Layer 5 of a small transformer language model trained on English Wikipedia (12 layers, counted from 0, width 128). Numbers have three digits each and are written without spaces.
A neuron adds its activation times its output weights to the MLP's output. To switch it off is to set its activation to zero at one token and run the rest of the model.

Output weights of the MLP neurons that the questions are about. A number n stands for (n - 500) times 0.00049.
n37: 633399513620365500590405614483540250407465550580417544474657473570466650613570476319508342683452504370554778567442530480480516732663643428378496519504746632535492271317731393317247532852433568707613238190350639763363890483641512504591347374427458500443576629745611352469527504657590421284410496166686552368440256380582462545553400419573269382458368512435374615723549579724583435431748
n49: 420514686500608289282301655643435558798744441505595432347551602486429261680691487690427473281291640395410390733534363813470720396575358556548436651727505425423486531295509693336462478661530738319540514401637452762479635657232544568492554520339439575374811664661696387386479583395410529605508665517243543908730346745600565626469619434429275548505310387684700378605667681788455227603280
n62: 343600575462457471375480403707669318693492549479676744560559719709424394684250665526549348597325403670663414529473530124469512717674619706301632326311605322587541642618492415508315516363484548496688621646347744608402422500475313504421267376444656416415568697601689451683295613647431511525321516355484406496376334455543567337560348536248496244446507488306431650314480392496505803447390
n96: 526615650539493407500550615302528599611622566470718692523474520554662520578487558664760197509456590534358579542422768441369679667730428741268483496549504330456370372327762478496390628648460573311504594562238556467650615675663459621515471514512736216264408647674440596236461624443591576345394480649365325480520181395233581425504542594471654300449515638182768347566454439791435306376621
n97: 577754391398576467217590516573437492290244683396613360417432353533466307395452451380488520314543449388430547517396628539418629414295509466610554561641403671242484463571733688591341492383687408420468563459475666721659598688467456403266586283508855737422569455593417443527344416496892522228629429725524397346320514306573668431616397769580500465805530553472496219592361526601473658634470
n103: 582661419635566640576559534483283586345421460380576420525455280591452386755571352399337644586376280744259521480567663500496436353418457512625440478430447454206591414721357405504493675512380181358523512406716508302409301548425266487700682598430512488418486492543557358457548754358571446754573546511674694533508569476604637531248540504221417601351486650770683443452689471524465606794234
n112: 530624634297623558343508578590465646352311383517496465336357208430391512529547396708328564483910651351443852611286336554492710431576408437367537504588441559179447419445720428299415441488647579379616275601525398676676539371480667675549565390391567513511245508678500427189587592427597318471322707433400730489480436484312687447815451588536418522537411423706586413549662604387495625379703
n122: 607562487661486529554459516336666455411438416475485215620264407315238453554448343496451492327491437608574660670331290477621508500411389416425471333181690528600209407322472598368485441492414548668387441508736547661515833354426588605530357611634669559472305685622480545817576458396439691479557292421396453350696364652668374732311711380444314252154537533646621334367626396387737305419564
n130: 420262343623477405254496472644537652408415464487453718242785392316528602865698454535444416487571333474334379431548414540528723585212394452382367532240496583695393838389542527517395430439577483557437387589379512487328480404423521660304841678205610548615485491859287402663369304487475395290385582459262482448633514688683217547471380529654271192613426479534411475611492299627434475525645
n133: 433377492454400541655649385479376388705435395602496247474608466581381300607568551511423571459344508504520754390523371351298523564550608562454472545702318551273975516504571533439796573488405547541453512480520566429367298586355605565789661228456397546406429706512369652618451611542296507548465284388492832462626483698774553352221379417350589393369500508309643422354372500537763699735321
n188: 427513547620441525580313468605272504533449542268348611603129363467654424306391569424625366620383735735641579450465557500662441492668558385425650611716538608209330282400626578667367592660520323602598466562185544398309346504633395478531583523402423325352467221401572698514446635159653466608380277616480422531549379596509585512541613463484299680766481786557591616731644726441624274656311
n238: 419317663644536305628484562380236581440627470645616365526290308566428469294582367507520472357500592533471487442423549384477251619466346622547187572617529452730549642646480640508724123570504341642512379698421634400669568379451623452146480449480723677624550295411531732433606646362659642709604461500628547419592646689676462537684434548736591621429444275613612480340756600609518742455589
n260: 504439389464233679530681286509388252568614688272626518421744557682460322458491479402366602571604682347586341500516528484582336643482402616339378675436389375537396568342369549317313359469414651624369765410653438487337706707093609690552526699236567224605694712602421474763384359450358398691511521421416396508370557262274482346411448441475596486412484815308604325203380762606663543474348
n269: 259492291822447516622452462546781456492617340492683470398623579384474416617530583482504626500375619350580534496511712758481302400716539459588226563677327787564616409300433533512293654756542558295476598638419377488379505500512706513485636590642570615792496440547623265470455410433444690448493646369347279477539360464571610424461452570512804589463449612532588253548381750250491271599525
n270: 581469531424296399527339500193588513504459310504321542237616574435665600400692278460748521531441759834318473518455524364360541535365341607546662697632571546394365371391543613496689483659380470576526793496298391496372396593618774705448244285513527688643481404818371880784573509427630559430530267767330545537508558487345527357747653462594747707686484248526673659540487583464336255358482
n277: 729620322356320461374521395549606596500460382577454333729513333305410427605402696458335550744522726521762366444492519388484480623241660317524513343654687758658568764333322288402608715577460722409355552337556386537714834578334500523484572238350404587441247568521451319721232349719732454487637512406268491591603549334500522479488474583682518500750539652617758451685567638348665467337601

Each question names a token from some text and the token that comes next. It shows the activations a of the neurons there, in the order above. A number n stands for (n - 500) times 0.022.

Then comes g, the gradient of the next token's log-probability with respect to the MLP's output, scaled to length 1. A neuron's effect is roughly proportional to its activation times (output weights . g). A number n stands for (n - 500) times 0.00067.

"eed", then " and"
a: 498488523456503453509492497517501511493516488520
g: 347202440460551499514642436237584560714391563556437312207760534605519698539248515359352476450314726720572516452340465385338441501563551351609323340500674593527557544649535498547385366503402662572475355614425595755570463458707457828459332227800422301498434325309445410586619388541485605515604491233536421492521395562508355479570803397318497506544604582668564443451363572534698422439798
Which neuron, switched off, lowers the next token's probability most? n103

"eb", then "urg"
a: 510494515517529474500485510505522492614504506507
g: 690402606562386584392729543321384480578575505619399558437777322729575643328669452465749594387658836630348289648470352605519453569570478433328741639596476658526545286621261504429457400432646469596697514223588562286513520431397661635679388595453522596750309539467720682401363574397373724474458715748584303412394533481500352468351549444462639687363500480402533699466465548477341518235563
Which neuron, switched off, raises the next token's probability most? n97

" to", then " the"
a: 476504491519530389492465490504504502498698502543
g: 365404197557419612570424899493313477543457533736631739363643539608589678591401447640768329401354595431554614698485568606375503435304360605388638470431794407612587449697450730729550456801379567483747399483358382653513563778502653455392455343387579449547538309621645590609378464602383513389433678510650526366365482372464221506478504614696423385496509615276438507553435601432433490642763
Which neuron, switched off, lowers the next token's probability most? n103

" then", then " s"
a: 195503467494561478527490510576532488497494483492
g: 383370470329594545533378477419472400771430401444441552605550264466484191732579509490418543435605530513548322498503458349157395372451486457681281460388461582613547672592649486386547449607482228374547502463434481334385304484337557512399538390325534334458342686327602432833431388474699452309103518586339484363668612892310517519495425306410441631494298697700574706366578528594640438486374
Which two neurons, each switched off alone, lower its probability most, in order? n37, n133

"he", then "im"
a: 481520520499505490490454502496449513485494509502
g: 446756457378493636839458420487333416361484609332416441598460669502569558640328426522477597531463769313345453408358492356308481531650478507535756558547353365554264478604311618358448496487583652825348585474360397565518599552521400369450804384711296746517328591479693441432384657342442542367374661608420416786418474717587269789503472454300628572664659357519572769561429387529534458356425
Which neuron, switched off, raises the next token's probability most? n188

"ed", then ","
a: 493507509496487523493747497465508486319510491500
g: 454664482510563230615579320659386663701527460565347280453444428528344473549347414328637570615404567641517446524433495428388456446223504437627602345383789557320652620510617253290434520427407405188450573290512413416498547247547293501457461568441582669561437207499471328657449772425639315467738312564679462577600653436506519502384409940693521313321621339470568442581339439570439451416682
Which neuron, switched off, lowers the next token's probability most? n260

"cl", then "ave"
a: 521498475521490521499523496392468443551527492501
g: 606671425307702680408563591374720432444410724508624367598648593607433555186317630633665367307400497477714413290554325334610486454588644594708556422594313416293739461429398606424355483553467744495395648392751481660449689570533517284383454541326350611903463499356567495730646326280621643431611485378639388503658403396310405483345451619541468473585483536356639346598695507578404419583554
Which neuron, switched off, raises the next token's probability most? n103

" Re", then "e"
a: 500517498502565507512511476521483584501500503496
g: 618493541361492615503534380292535302157724384422195396640576269492392423525644472504561697490492456337452556506506340422667588461358833714530590502296657290536536593399345515453539507168573229449702623475397668500735503521460397543223381556438524555713465395464599449340296450496653633380469520382448434293485475483581388407510326216446447383593305413594437615534449857451398346468275
Which two neurons, each switched off alone, lower its probability most, in order? n97, n238

" ", then "eng"
a: 500462501494476507509500504506497490500517500519
g: 612640618562651511651421196621429685731247402535432386599589584494403244646469355582492314572546493213552226626417501393661580434599690407667216428408665468471493508215606565344660571600555744540530399408404742584503463341401544488596544549331577531255688612370501402308365475373365402547469515763186516672688518558390410427269395685501393548510323652438657593659600568501715534552441
Which neuron, switched off, raises the next token's probability most? n49

"re", then "am"
a: 493532513509498521476507327501529493524514500474
g: 616507566435377534659518569527301259512563521298494498374437900566612454767602434344398425508728484593530369333529626403279369567515422579420487728383546622547388565500175629625422379486476742398644316517466469564406492289603593494401837498711356353412578752155564482531262533710441458475391351562572725583400601534561449373555314653562515283685527582422479341660657384483672375648650
Which neuron, switched off, raises the next token's probability most? n130

"ative", then " en"
a: 513501593509494510400501504652496506500497460476
g: 397424637537641512560399560594779700627829708448346504460621288719467478543367667584407499660626337595523606549407254298413625775502491537624611694477451375196788416588385453269457523310596116468277499324333613316385403474556397397419388539423476328443514482542396530447521440335391419589677309665403731647494627336512350223493428385502497459591570450455603456642387596453447690633589
Which neuron, switched off, lowers the next token's probability most? n133

"ay", then " l"
a: 508500510498526477639506482461496499519504484482
g: 488231715610567421429585202301294298500485367329420508615553376496798451526622610430375563489632426687428606334431423544623386678349521431733379486536490477584453596748611387492323706629644412140309503660425448408367213655442504591191675471486497531501666452170488323402558602540370510613446367311638516585616446515591391409498366620713681482455576446478540397450143475493481353480348
Which neuron, switched off, raises the next token's probability most? n112

"wn", then " Ad"
a: 502485515496492482501541495501545496514516500489
g: 618221591523466461635588349491574193329605551420511484388498335321504384352425535351454379446427459765452654473526333590417570667329565487884395440460368586442689355555641490389496500431670349405619624323477622688701325690424474553701654294529264682351506460304373380304506395689428473494496543399599415506641473420515288328498405525398638703599425246736610308488195464438287610645662
Which neuron, switched off, raises the next token's probability most? n122

" con", then "n"
a: 488636492515468511515511500488494486455529510481
g: 178450715490395496511652568536392305640417464564505388494527364549549348506456637447608582454384452582705447462458390360476504753557542748730351527620667411565547328588382390401418347642550297673543454454439633169607402500586361500371303621573555496525547433326334516383542770414275625562494769557559461172539742531172526547730434432490328629604664638297371620398249418594280525659676
Which neuron, switched off, raises the next token's probability most? n49

"4", then "0"
a: 494483473468493503598482510631502502527504486513
g: 456356548559325385505453451729585600724482471671469414409327593645672605678437662511393533675373551745321525392617442397620557475568261507297691348353411494588670386496503563595494237438307434669527727647377490432250560594621390618566617417456693572414306556685549462639561471389537410539487048719481467478695704251294429379442286566420476393618415266433306488420295734583603436377611
Which neuron, switched off, lowers the next token's probability most? n133

" Mich", then "ael"
a: 500499512507505496545489490500508490510490519572
g: 516570475529569175316647626438462441377635477283499347556477423571169332768407604558354590483520447675362301616437169493453629422564484445671290415433520474446548403362755509223524571546542706355552718381641507573600559661597452698263603508713345563496629257435200383460342404424511566589465611165659580401656674447596568415551477409484611588703521703482479485680368382314646495570638
Which neuron, switched off, lowers the next token's probability most? n277

" S", then "ch"
a: 488564494468499482494505516505518506499504503477
g: 677451355479532450300340260361621647462488668198336391424687716482441520578574565668464385474519299338297441360443383322389635412209600664500340615652256664621484555448571258419497290570566456568302524540499475656592432439450470547382699487418529595353687544509522560353590422716636572524590413699586304774300305509378453575436569264653505378575760414572353604781520466545384267752508
Which neuron, switched off, lowers the next token's probability most? n49

"vision", then " ch"
a: 495475507508489520526551503498497514504512483495
g: 555418745336413506471587531330316567396560618415597384612607340331440268366233551462600533553550328617373584518339419350718390577520672530721435523691372549316222630420597535689246424297483651663565641466464645494541464644410800344392711520592772674520307518326522440424792520231409634600557490435530495557626546526497342259383485490545422589437449465522638329492315343660750276702526
Which neuron, switched off, lowers the next token's probability most? n122

" W", then "es"
a: 510491512496368496481503499501503500511501499486
g: 667403347537395616650471378402455376642723312877554595448570206501644622274560374456647670327650586573539330404705662416355416489410487660374594498428674429530590382521392800491710570361529248536431587354564684331527483454562642503798387594496489591565649661628526606515441580427375757644545203311292468309348487729648599453376454538528495540527608603520647364623503814455394586374462
Which neuron, switched off, lowers the next token's probability most? n97

"0", then " house"
a: 475492505532504500506462507493493489511498491519
g: 289378205701505659398760368374219479547804354567575449575467395689626505478666788452263606401611433474633402779417508696651535553598286512575433447572511469354359644449760448429512531343591427426435634410415520630519340620339267239447573485333487327487544445426558752631432458356569287561383387212472578581375500471643397228382479482301596552632290442460536611426440405454302585569315
Which neuron, switched off, lowers the next token's probability most? n122

"ost", then "ed"
a: 475502501510521500493525485495505498521485596520
g: 679698664584559647340485601650426403321452470630489742688514611381373187332583584675632498369672252646466620383727445403746655645470611653230536370666591463619464576396496604518555545580574592393638127416563501485598619506527628436575464486643418300538552656712479533266409581424433513527541306554699388434610222460428557324550339509795591477253617696488455609472766418487719491443631
Which neuron, switched off, raises the next token's probability most? n270

" over", then " by"
a: 498516505502489503490679479514503500389535487512
g: 621361549804364384492514228626371635275556495566589464754540631719393517463451550460429301662747412219397691595509324552762419566690358620484528518562611499549478506512419731439496482543553722552795616547637695564540679456263629531621318636466546324201376430486545552529394647668531508561407438546703647517374550602591305931333686519412450451507572581604386460572576352357462742493425
Which neuron, switched off, lowers the next token's probability most? n122

"y", then "."
a: 478503492493479589510533478479492497500517508497
g: 584521234847412398484134713342528472631517477482407596382587462460433432604454448699522465558656541414383582443339659541457443605408584496504436265324724443584702401396264340423440294255616746524276365492355356363645597348658590406591239538498255498688505586668542326514656435512463555428582719655510475537463340746550335458656490554383432477458447295541399250409483617749517738301537
Which neuron, switched off, raises the next token's probability most? n103

"St", then "ate"
a: 499505505503518503498508482496483477510499492489
g: 504657728302345742474752675561320441460483624644715502913349357407537413401548654673647309260313534521745830568460358368626585589470441412584553403570392378287618672601436458705353671465462382407731413467536578545431655504476321243501565735615454614571490413336483368585414433491309471530732386542582549526299642288475505326518603384609406494569489685358524487278373533366366449576511
Which neuron, switched off, lowers the next token's probability most? n130

".", then "\n"
a: 513513509518501495491475498488512390522549497483
g: 476664595479445630633454365556495296295475417411527414560516573439342493549356484584615651466296520592530473549556597295369634550274387550320473677299487338589427583489646061840396625443290635406304374618492526422523747320582515713394447367663453556488490513596678325644557616468412450527268618658488551351224510646685454561370741358525566283630198639480592439586443611179368438652540
Which neuron, switched off, lowers the next token's probability most? n238

" compet", then "in"
a: 520485499503510500496494498514514487498509500472
g: 321643764403436377696398485500583559449743616287580390315442650515320213583600183480695821333242933634516569492326510484573485396422355464616556580570558641473504458577612495685638471546475390712475535657334454466503507389492486649598578639395195552513377398659478308590535543515523685454333548489507658468582485524453418375660551425522363729708545510401209491607546656429321386793518
Which neuron, switched off, lowers the next token's probability most? n188

"ay", then " was"
a: 516514512505507512496503519478099502507523474491
g: 330432454463426532571610144274570580419273597636388406345457300430363472499458288416246655511494755662303531607516341333310408531320619410605557439330352398563504402442518632276362518375475591569367666296415390787721381435783451567563569598434385582555345449356523417570537545342395600542319535478325387558494442691541351775362525600587548379610486179880509509512565406591419461310667
Which neuron, switched off, lowers the next token's probability most? n188

"ut", then "ae"
a: 497512526497497520490519488493506495503466495510
g: 684623205517436592349314632470363338622356412467565398425516583506412536524524676392576673293473492391456594378372530486663523359481462165587521722463575572144502595488435498653612333318592582423258560609773553564706630650489759533532350613580375584715494329473435515670560477419645585494401222513418531582710419446481673731730364296402420679772571554653502510413491522418322426787722
Which neuron, switched off, raises the next token's probability most? n62

"i", then "'"
a: 501499637523515486501490490502505480500498485509
g: 176484312286282333485537417556448554487430576643378621587512522471469361350372608347599621626387748290549656725485414350291563562423588421417479425562631669566422589582652357467560317400594383500471453497688655509570693604547191498372391508540579460619521537593467251735388280275390730456406719655514334386258489527267562330558368699519430280320752554488725365584565612368657564665344
Which neuron, switched off, lowers the next token's probability most? n62

" In", then " December"
a: 496507539514447533511485480490498498323666522495
g: 658555335553252464367613318626750269584434372512314474515450642430601451596549284548653581471553549705488218463380188440652387666690467340491421342454561485306362680421504455524544496683446519425581516437624501508455580430485362650446756416277571535637467417337284490430238272389538258373739554417779745498299342321531439559776397567617653408472557356209677484490431387325494454501455
Which neuron, switched off, raises the next token's probability most? n260

"ights", then " H"
a: 495501492504497486489505472399522502490509492517
g: 589496663325443469526633378598457120042453440553416462392437506372507556409487700421496524442368553721447409422655428548550670582536587590578459672616443523438614487398863792511529366356596458400675409332458688702599410711175550436542681441433566524488398460399567554342531578775373465451525311359556656683537572624343500536523287456616508560609599298765541809585526404496467313729663
Which neuron, switched off, raises the next token's probability most? n133

"er", then " O"
a: 486500487529503512136479473505486498602469489492
g: 442525458561481578373405488490735667569565364437483358361491345313399653506336543582453353443552571716406798596485514374308455386516714428347363439676589280373474521371519602297667389819416460327555767502568361516617371515768373604574430521808804533537656244496589379345592407627321564475604477514524501782629564311664442466512622355404547724701330431399629480528181332396493356604395
Which neuron, switched off, raises the next token's probability most? n260

"ol", then "t"
a: 511501521574495510485407502536502493494493525499
g: 579310349602484479560550689268614466402409666393635504551463625685470834613343776402527566337479462451742301538403542451525467400411736530417559672484152579498517494481270168460555515528454333774597544320601605515556521408538330460519384610637291770631470491376365502609618344354519568542459221518630491662555505277538416463332350575694513668661450450466431628506509596860327468715678
Which neuron, switched off, raises the next token's probability most? n96

"ut", then "d"
a: 506500519489458463492500499507501493533793501507
g: 562718519490378575739458598647624430412324632366609455447558574498103645536409483536577480575521380526688440428380401393444620559486467528437612423327378402638677416500603616397639507762475554439493438506561617368522473688142781594619415517543411553508366466273331623427526327452511460398632437696858554598658514420407422532573309641159567223494510331632573397577967456384404342462663
Which neuron, switched off, raises the next token's probability most? n269

"a", then "un"
a: 165516396512479490504538494637844499477506502529
g: 762414632472650405699552452471651241371467534537650602683322634197640328592600193558378363171611478399478557622362534452491570554620540764270536422486728482475443550253687577371609454643640302559659213533278526450437629249486396591546492410436706453250462466478532409379511386487418519575429502609633456397583523627568586144495583399593531322314415433364608408556511545677287709498649
Which neuron, switched off, raises the next token's probability most? n37

"in", then "ent"
a: 515488514499510485558457500497512515737523315422
g: 512441761280765547518378543536383589481227626606555477565312369439426698679236872501581385401315595942356304524722536318683660515482307671471635636444571563485406363380358281675412563453575434544413580489512618433608571523434501566287402396514512332503596559278624524813527580533461525430324288765453434643591454436544449530636354635738389641460609728481454548580550455563499491403606
Which neuron, switched off, raises the next token's probability most? n260